Layer 12 of a small transformer language model trained on English Wikipedia (16 layers, counted from 0, width 128). Numbers have three digits each and are written without spaces.
A neuron adds its activation times its output weights to the MLP's output. To switch it off is to set its activation to zero at one token and run the rest of the model.
A neuron's activation on a vector x is GELU(gate . x) times (in . x), where the dot is the dot product.

Input weights of the MLP neurons that the questions are about. A number n stands for (n - 500) times 0.0017.
n64 gate: 401516585481482548397503464298521513558491464530483637456449450635369519427211545409610369607519595679387565591672451375500513586451455494513581544442542624412468509644471415413552497734746417365533544538467461455418237448308515409374349278516503590574606529510575453569469494540705653366780445310615494607578365633474638336506500742538461683436594409509533563648491371509240414463434
n86 gate: 503620605394574638669567409478579565538719547582444653553600352372600633569451493412319392490432342557577524493635262503633441518494557734668610666450513653656767510406490444259679641605555624624531555569483517651623525670473538558539433437621651580306493466570446516719572604455533428594494490738445487413431525553376460494428507399546630476155813520557500408584561525625660517535599
n180 gate: 393558533457675565548456488506561298307640640588484657628528408662561485605536469467426679497214409528410684416326406524494458322532637451342416551420463583516599518658574539627318618722623615534444704346465441562579661500438462685545491454455442328634464406463600527488515599456414521497547437531566325529434500656481534625591352578421462280414578515585428378568521595547410474584286
n216 gate: 398468558570432546513354507366142455522430546491486502455493443500550513453429409446447651482456505413535423481435629536507332539553558408526538484620417486561677525618463432484500378446423464477374569565498470445425441463542582537444472609381471534538489430514577542444399413361461525644513481486549476550408442505433511573385511354407516273587590563504509584445456371515586379517516
n254 gate: 476459557677295611363441587384459482539412427553346381344333450375558520557213299634518320570517385397531556601535710570309414518438382542651457430483355397559675250414445419414454673500451383431748540355511641469570493599413533402439762476426337425417450434548633614591524594414469299604383573542412441589446420544386603662497284417486732661585327628477416507283557300365393304493514
n291 gate: 637671387445475646535585647534353429347310546648469564562340632607350538514443526577408416564446639471672413477812734481510394560450318506557529667470411474577631413369250516533563483547665476586363545648531405569634459695543562430593365617603465683551478676589443474375474519538424494455416661567318541445275375321470559500368631503587372262458440266447530312612436500579445391449362
n305 gate: 483614511596375480689500404542362412558634382409654534566522417651547665517584335481633746419581568500584548424607489398657454467580525495383424481578327519489478585541547484453357366494443437461494495503376481469401508567441384415554506593658406356616651430536551376709514400465544625503555475735523529486354614610520531452410392450503514687522380462603554451369513471407356463622449
n64 in: 637487610331392403538522546573513470622585549441557359586439410426574475533425388274480500418431465388565471572272395503494339614525500518401472472348422311405532481551710494526574422409615437642461500393667655506484592469510716579724371589446564038416497448600346538563446509451819557618558471388355639470635534519578400478497481688554635237558513632537467510352550473559644470470563
n86 in: 294719526332518496306356722532581382587635481488625567523485349482565564524280489309428741414493254611423578368484328522511332488515450704398634358388535691640316655645388530404460616644708663300610601477460673731449438566609464637681554549636722523340590636411722522519451496647554485203620449469413725444508617660485573467319339407515500406259597684755469644708667298448532404568630
n180 in: 461353417534743474489628535545671535578500626593503520354432600408407470558506494519340497533604425472400437440534405517406544451457457646610401680315409565399341439512454452529438454454506459554549646642591440503590478552373699656403626621581664483360475468523647519375417553565526270571592564404453369438553419402386540451503503448366581648497303555312601427565560484391444512308546
n216 in: 603452446625342409619525513542530609414375601632486576522574583346510396606716420494742509462459424465620585330418520359704517645698432458517321406633289673631639529618529462506226623441328567309362346626480662409507343515516424240402438494510340510591572480474487528427437569519665465544656375470513419560494446359526526369601490507497596319410422349552441545371469291658591456483609
n254 in: 483644459420530667315598454315468385433537429608423428312349653628409342496497542686518463517619458479450554379407155538473570500433592444587538435504429496393581566256210333465534649647604413539604596614368468645507604534639533583438380587369400419497448689535679486342434538480539307603483676579395304625479429605642458514731461432257615468602525641617439587440452331588031321478536
n291 in: 427669497614472632587574597467622382455612368598467598509586427488633550414621433385510515569664383255400646438455520702705610599491532497444565612365600564458561443604628462619644468500641407494318425259573574468490497466422418510284555310434254516624737380548477404606328559632426553584606493683671396440653554478458353515459714568569510520554587584430383506644271653479453444403526
n305 in: 532474365520590630568424274437604503586531586365439596497407464357305529322506619563347299546568240491423426649373551463503586428475355560446335617365565360390497439561618558453402662491371427603422551379567615544485391624414578551356594451437423477418497565550554614540431609525330426374294682602663542506609410578591576590552424535575602368579391595436589575547452497500494482518647

Output weights of the MLP neurons that the questions are about. A number n stands for (n - 500) times 0.00052.
n64: 474528453774456509555392454439477543625686691611527590417648534762325403346430532857702560586396641593288719578854777401394694744500576474485523450694416569668328483487445320432631600730517688578458421432453649508454457323220473523634484302369351907752656453504723306564496609430315554652641460292657194366717398390393701613662546254730521475594360520412363551491545543558426533586463
n86: 443417679304519392602500477337259589288576396558446490514765320564449670394500491332491612451718589452504487580564358582730441448580707606643655201428764585646313297495607669453564253588618491083293749395589423619701500176364254670394563592443352369536309256523530728535313373362828622709495549486504470232616517380509383391436633527803588260027605607187308602618617564410415427199651
n180: 391576518457477599385425452530683101224565535672538735843678420540652345674586500352466455302035128680398546442443417330625491577491778482175484322470605500581629473623393566643230617670587517534427691320351633570486650491579366770491306076486482370673316581372373351458529295518469374395541505607708310448397611631504383745486596766479362265402578549646402625509440598739455544775413
n216: 409567675385609540366400439277405395968642366330561313431396314698335723475427714596290420491396581495496421792590306710471655301293575698359652556418696311334278532304544648527781475472596463663490578429635399483629790398504426701788577408514743554435468406531480582672626316582361461342226685528582582509509545508678393587500575555659403747362642732658508313563547887293459670326548
n254: 772390422455601331441589378378354670722529412349877903835632496377530543394463614451508392442601606504319584379303504564658382570513249259686302274483449666182525386572371631509300552482454488550570575565313469445509418473268183593529363581522560461371409617381717408468453584504600420799770284540647327336534425419759448420514477459516904457559292717448520465500492405688452817385365
n291: 460344619471607416440300325463780839729390441392431491432553517487474528554403409500576247466518300622567447655268456326256560167650539527574390411416517447584387642128470581168409520385295664605974360753425419303556563550619631298625618694389665443411277496289612936438524431504443704565572509319519547564417580706443684474569531404488491734456397768500584500447761320365633675378472
n305: 495616422704286294558768549612654454500601372679902529416676432675664562625566084598763700426634631294639542167722357323622385417652769552381586509518380666574387440496441349382554343629487547355614451679339360478632603627473486226669311581917514468619629422186500332646359351341852518457710230444428564451237492573432468300174549382294495505546383404356383586449557383571353473551368

Each question names a token from some text and the token that comes next. It shows the vector x that enters the MLP there. A number n stands for (n - 500) times 0.011.

Then comes g, the gradient of the next token's log-probability with respect to the MLP's output, scaled to length 1. A neuron's effect is roughly proportional to its activation times (output weights . g). A number n stands for (n - 500) times 0.00065.

" style", then ".\""
x: 603604499459464433494369496584187268345566678466446501433440535582455500391478403409457609437517431442645394554595538524577489601548652543449443572494384479352586519625448467536341439456650506502251440293604524434358595339493352681416423572482484497610575496599426540577527445534389522538586527644592419367262401564372507442564481417367248500457486354673322410432393336417526541535467
g: 478469538558533409806596352641549644377469447489581508565279504443310471409546242466518575379626604417659840560717336423714455560554436291344581352424239219538460517442571284806437534307448576575532570403342647439523336384733564633745548548596285577391567585453458732352335432731409796557565348535472689735762329499714645576636335347534371502432665336580729643568654549403624513375586
Switching off which neuron hurts the next token most? n180

"s", then " at"
x: 524712514379511398538608441555317452486536400390437570536449426557440567575392445430449415472406387321545589620526481477533632407465335508344826508491418385631504154365454736184484462629480635474359538632594568482477610562586409667590445501398540542468509533666585638485552435591398527565404468676548458354578553418433409407636553492473239532265507593409627454510500332293374465265471
g: 612567561375417628667505515647563348610620450556458681463497264613523432419691619386812387450579731774279529221426633406655433476459680485625703706475545842361503551428392594513441468600611556423464438721149765528301399426634432604602697718572603713721528369384678533517413490720551614391575547499347610410353332432727577585490548670322310463630700463435546485779593314655512355333656
Switching off which neuron hurts the next token most? n86

" in", then " line"
x: 567482545512490454402431371551101327443496509493417523500418426554496493617501489407614480566397374318496553535578558424645529513432401548630460553518464407399645430531311483564420382599569511422278527574476446414461453504429513601482521530423329600496480480538515519539466528616608517423600669593573572442407483474321392473585505657472384650249506568718626614544567427407439436388476
g: 430623402622743723414744774606545473479325436435593609574399401668592595194485574457702617410500631603608396806650552403317341734694755813642461370595316571629510497590505581395574432242375386669327395263734528552551582469420615397282557309405616452569374736616646444455604603532414394612457561479552404374765676571561472260620435409465473605569619220740347475461493439392700541500284
Which neuron, switched off, raises the next token's probability most? n64

"s", then "cr"
x: 411473334415471427474519410545121359477468670637444423423506598545362534506379433481542417527593532459575549333538642546611641412556589545578410443507570422434493507699611494434372356509507246477437499460466558708361521562585438387479516749298379589347667477428579509570512488462585447587355494453382469499540481469586499395493533550370369472471507463525532427546510291387368453550505
g: 467289668705387609592468563552401371644289526463724345603519528653621370511506493357390455267539586463445407481364485402422498300472518323593496341288305745604470427953342442373368411544562544536495456626464753424228340281316754473583595598397596392483643619555458418490450795647420678628365698516584541584705282202542499576225544657509500384605590701366334379498700235491407320619623
Switching off which neuron hurts the next token most? n254

" such", then " as"
x: 426543380459537505532475518668171275427572569479460527272361429492479638466541475485385602446608328476655524447596442443633552466481457626651651532736509508448592400498375582550382521586549682430229484440465474676566524421515445673431365544534510659538573315597443500562540568551504439437684566685588394450548679487481448428515419605460611465335468535616466429496569439402555518446551
g: 491751504626465552479455706488740507634452236475691417438267455526569752646176427520504387371692345551503533424481555610566508342404560625224657356365349476552561540656679367345417555929501513428485534200333702568567641210390520606537528316653526393439546412766479637324667519423411591556515624391522430204587560786342556351546479407620343442255659726299454539645516510399453717463599
Switching off which neuron hurts the next token most? n86

" Mag", then "az"
x: 538592417477465556569516600471285256536556525625426384395512453465425500626425521474608610518384436341427431377539553308607350250534610491573462563508507523596452510625652401632494378352523491447344566363647542450518489623554417677280465506511374561526435383610472674662523489254529567573370467304574340374450394559653485515591506529433183324429373480555463394378395529383512481786562
g: 537495607470698800403468695235386511304558504522452528557573243647419365590761426412428660543630368333516491275339636275629581397422727748554526710495406762491617615399457295492345535491495408651546364516454493399570510538498481446386493497465748552725657680407464624581574473605526459452777283517391646749563371497524598771531688686310572252661394383350737325583890523344674558459642
Which neuron, switched off, raises the next token's probability most? n216

"ly", then " Se"
x: 556534434475663538423558564484084438582320589550487496485469486604610589583470446535536577439417482352613463585604587346612415534590659429483504559340569349533587466574502429451478461480482560305273411574329548489417522593590446620498462465514489540604734438523567495476542452481481556514564616530581526585521545505590458418474529514306468564483509454591610345330478361433328418428369
g: 392545599823340590528479551449679582574560845489468640506399480512736541579385474528515680438477364379391246544477493704473466605490634356546617893344523498626580515392538567488407638719568565676941495331477483453527550638508375274533433548472114337526527453449412225545456602420506618648462604359659574375603942879462577444514568573403463560601507268481635518537425749560439396519278
Which neuron, switched off, raises the next token's probability most? n305

" the", then " dark"
x: 537530371564658457550494440530027299364560530566426521468497475448555498515365518531516536532451515387508530519614471534520611602501456496752555569469533532576552406579574469538351488446433453483269463470394344443527550629615410611412476489472395533585467500574432569514535545413521555512547598495556541551520465472416527505582497479488449567391508513594547435491558442503503425428456
g: 304578376778329322605544526479484459378502484633345420231294620623333321332571431567581506676365556577469534592666408411660430554567429503541285648384257595328468364174197674448545441637274518298462589393603479592494808559748421548536680361362720633574561675739760621309459277714364408657216407462526383627591427398670383365616472691608444595629500471630433557454613332418605621348487
Switching off which neuron hurts the next token most? n216

"z", then "ent"
x: 465529435454611615459478531520123508429423531486292390645546478438543527528423484423712607478491424636453448563504475302590420357409479405268630391477707513540403386499578510574343509425342572417293552543445433495464579551635447570471360574522419382489438491589516467405658515511409452587416523383516574623581626469540414490710560496418295481545533527513326427494508492532596607675553
g: 581620518777722446618549530747464516519757494528435385444646414721321489651710413739457495549421622639729588631453593536617738474423773376501502583904513629475460698502652444271496581424713556393732455457679452726499424519586570546661473340491602635633339306729374518489486602628619499604490847518458611165565366433548601543634621498504289336380467440494662381720731325716643455564657
Switching off which neuron hurts the next token most? n180

"s", then " from"
x: 635588491410452477631584462482076342407457497650524522542634500551544528455512436543525405326530467436544655632583620537671535511539494478427594362491471448445537378552532558480442366505535551466329551522450579394501516467716462668463546454421645373543525461440517465544434412523370459537515432524459455384472479485469405345520512410359251469405570377617479441534464387411374437455390
g: 500522345619469372169282439663458507351464674285826607672664488422690559377699369404660340522508563496765685586614416752399682644381685584475542400593550406585417477586475577407656441540240577703506773620745594479342424674261631608428364654639750314638589481542585328625377438358431353346619446419504369720557443499360377433436527295571422656581616693645259568382504530311298514404696
Which neuron, switched off, raises the next token's probability most? n305

" f", then "ish"
x: 533439428628650530441409474519277298337621399624471557330511246572485557530571488551384659484484472408611572431625536530434715307624340482527360411490659588518660339589589507327165455610459407565338484557523539545300580534674421684479423465549451520646628426509654377652554346463453591564423515557603426425408483330630549526524730457379472445461449320413499560447517390411356528584489
g: 320544743475569327454508378403493530611659497583703472417318645678248322522677370272348477521386520554520578516612154632583421308450845474532323574476632450428683245499488493722238587706385481623526456254367536506488381616599629428557429277385638194505410595486695610530760561559543659638459498445443443652762693449433859476317593565391224605403637539560731485321626531636506442522382
Switching off which neuron hurts the next token most? n216

" Tak", then "as"
x: 510575440436547508498357595430270395503506564575306448422646197596452427621443475532529511556389540334583529455462529407570393280363543476619609591641394527320483477447581417459307389658466458374514334460581534535590676452602191431527418463455525316540448451644491588578634534384526675580673286337614519658517548699394406445646547524563381425431596437507547482581521445463513631778627
g: 374325337255477538301529463641446578304688282418572454565548512546672263619484871374445441600676261160424521376605694398612659539618510719397722508461711685413409513406349318416388487560368545567400313446501377309634293309409455495245720290590622588422634353652298681610510545371242520250408407434350648389561743491459445690550426542393398439686493593456513634433674485330462318579394
Switching off which neuron hurts the next token most? n305

" ", then "Critical"
x: 611581336634398449521462354552207347431469561682536423461608484497384555586431522568446520503486477403444303440432384395605775553531660476646396507445487385330589544717560561598557352587535329429344493609535484533300529659445314616334443469515339455514765418589515496457412565457524388543494570418564577380501503303325424429476625607446355613462418625392465577519456398450429483475489
g: 568520552567558347376573507615654394338212291553560301675364503581615441368714605693699640764449595740439514502542255662702348586676472593447579466514221828598356446587362345503417476321448594220510525519630403680381630700441496583607385444607558550514385347328749658341411442600662513643255500378427472600597418402241355244529278422740500528566437550526493543743801445335633423532332
Switching off which neuron hurts the next token most? n305

" which", then " has"
x: 537500370506596565564476445576069352500448489433406529504559459509560576442463517545570426508437474463488535503674517487565537623367542530582525532523481504418596524550431509533311426485476496482183372389393412447628585521458530580398424465488494553620495396562549591537517412441461619455626393595535485378351521498516627415580452723369519484337438533533448398530544369439369513397545
g: 539536285567365675602636412444518611418492578524389533320389576614303419483574428666530609624611156494488545603427412550515422455628582610445680573610362365561589316482663424642543429671460313671450505634579438400435588328419545482478321529618708432660869729753438563314600425561206491747605195362607278648265621401499487469483463435637258274352345799382507476649334498238328541244741
Which neuron, switched off, raises the next token's probability most? n64

" Le", then "ip"
x: 516520558650279462427356661596286282477607474621386339501488691339695702728306396399629578459477459407497533481451446446361556309447465514735514545381590627621430529635683554563312401475387428522443518429526455455628366628612505568402448561521625679497591376488522466680505707383533487503471344345438484641573480611640570344559510447513275508419404499443491522461568432419421437536683
g: 381672634136464644440512341502513458376592426351397534655370646582439446360362630633752353534268558408427578199547527476184460486547386598665558291483572516430381494387595637565415653370574501574487457467407506341514661441453551200341371357290343206372541553523400244549653519353651639620389441434545343294717494370621379422753357600525160388693284671576623563399663466573593653158525
Switching off which neuron hurts the next token most? n305

"d", then "enburg"
x: 521396540441568647398511319577172483396445528714367473593646415499549614440453324587523502559575467388578464514334425530640455368433592460368589508574544612575610506394510465427427444715495409548462558499579388422392533650588626615505523488479667482527564532586604495671584654522547496444541728468497539639298371520373541461701546447460292664379424570428375656505555327524381637402541
g: 697717531514597390538392503507524589294468469558354582459527506530373340565474661405601555388649548539524553474625561418226507194362605071419543748418549589435450408149735675752339690409310555516611623448723596754666507663548780365578445325650365400729299481568230586543255408500381656530282474744411459585462583541674667515583356341555437327437309635522569660532678377437520590425442
Switching off which neuron hurts the next token most? n64

" ", then "whose"
x: 569563370637513498447486463523052282371495540679524521473420377442583526534390456537500526495559436428573417453526450526552726518376501463680520554399467470488593430588353531432461468490441448403324484528555388493476554592579456633387359530435408493576565463551472567413384568498619557534543509437549486489453442550411429478370617551458415466382402505508476489547579503404512471628566
g: 601467463446450575561684358593617439712617695426454398652390707497504584406768426406585634286535620577659702693529546401177506571304260493630534505367615324515678662493363552561369809550657735755525522512418549364443360484507392552441275506658479545552526484269288700526358525464527507532420238536313423423517460416167463336374546588342675359208364295490604281416783391395472846490582
Switching off which neuron hurts the next token most? n291

"'", then " are"
x: 620486360389571447511544407506178464498353458478202399732505418448564470405422368378580381552557530537569367530523620483689607430581768615551428499545598551467548343744532534621301514525512482470385344427477608464396451490423407685393534595408438556561383340558452456461488584526392592478573375483515515493318572562317422367542539364452289569491500533564363581546539353429461381502638
g: 503374716493334476572427347457377412530520503692552396360493567768421380210525300455683385596348512518447513739444364482602457595672162498448613497600271434696826377393536533481596277265457544565624419508433260367286282570651453495598263733512470565589466597393306664544705383606529614366637339489280481475564848619491561183354576602503622554296357440495401682584355359347232659513543
Which neuron, switched off, raises the next token's probability most? n216

" deep", then "er"
x: 593632528490541351467678588520193220288607518518506399311348479597548552420522447612477584615447588435506606423664570466420724408487508452594493571572321522445400478503670497463371453674409499296319538461591505570439505585554425735452385529427663522570709555605472450469512571536452603549505561521616443601482505547595416465514430441461405583401661528735565434545588420435469529309559
g: 584634408658553625281590344464583456409812410327378723351257562610545582615587664621748463468544526562585679486371764451649744422402311493331517591820311410492202381492619436412569519499416291557657631477654502656410613418534539433515754337441350383576506491694368655708562473354329621364358317341691720650627482681660356403754533525608497563519533455280567280699654347324545562712540
Which neuron, switched off, raises the next token's probability most? n64

" the", then "or"
x: 538498390492612469594459459569040348443624566576375480383528470464522547552353570463546509504387512400494478530631476488536525591519479463767520553468483547569615469578554462599442477437447431493266504406419342482497622584579398608395480458467379538592511475617451573523534508393478565563502601512567537433505496490477510527552492541413429497415549485571509439449582413425421355453414
g: 405585334862692508409661606498598514461756543562342409320410617313515583816539587663550414540447650417478478535539700549660750383461449553222429424653221410439411417378776210571516532535686229600570764299705460442422509495525458455360648501538655486335548407572435658600701514364294380452412411350553677354590548578812556649729304555502331260641482452461353252511389426361444638649566
Switching off which neuron hurts the next token most? n86

"ur", then "ic"
x: 449427378644690354577529442533266601417495517557354500342456515405571529631605554541495600509606508348569366434500538597671691283333256507495561595598579529476425434645494262604392278678560521519364659465432577394458423544556437717429527534670441488736585521459379500545525543448464304695626725446449418618623568515505501409415557557452320265526569480440503403521378392460314518514614
g: 496524191422371243737500686359550566441599176630307244498321585589804519510547748384367460753428254446474464290473437320542299557521441497501276547791560356462486468435680235578636709294586610474419617734457394533552474663463327618617629350447332343428526391502338456409387590509619615381401351308348542333450338670655471728549518406496289502426569706589505534472416652502471842586528
Switching off which neuron hurts the next token most? n180

"re", then "ib"
x: 731447711650454576496471555690336405370700718464336585551483384420372442691361472419656470432598591483502437446599536605523262323325433611368425526662483468363521507618418514673358268626435328626480693477633411536342336443566601578562431386401471537417513426678485565598439391502372558523505589612557454523587458443450465549657519317434258617427373451465463391579429453461670448674483
g: 447440681253612767281552227454503594462443562562692410605212371402633504454480572397334431467328553503718651548565429633467515261401307486505626570321703789648624254410576616501563639445484478615517285454744585720378584499543297356229347388597589697165485473547323648490414356537449175435471263539496722434455570484497501531364586279447677433606446440577778436498699641610333658619374
Which neuron, switched off, raises the next token's probability most? n216

" in", then " the"
x: 467588482514585487523487427516080208446486493471410475465493438566524534615544525374515436580540403360596551620637498475529659558487524530644447586473545465470614408490380526472398455617519537480369468530521493477473553602441448636457466417339444480624674527520555621567542486566530553477687578546584602513451364503414401468601486583413286561297465507686430542570469371531360374495475
g: 564633488377593384512457413227369583422664284521247643573332533287648606805698438585608454410807284570663791539491544219512563503368687466317548607300702643385396623399592484631348387599558714427650466489499617228366603572416511673538564465513637594548637659627626598647675253391644406493453440490299556476130541715454399476512630654250534524402564441532300604357547484692274446305444
Switching off which neuron hurts the next token most? n64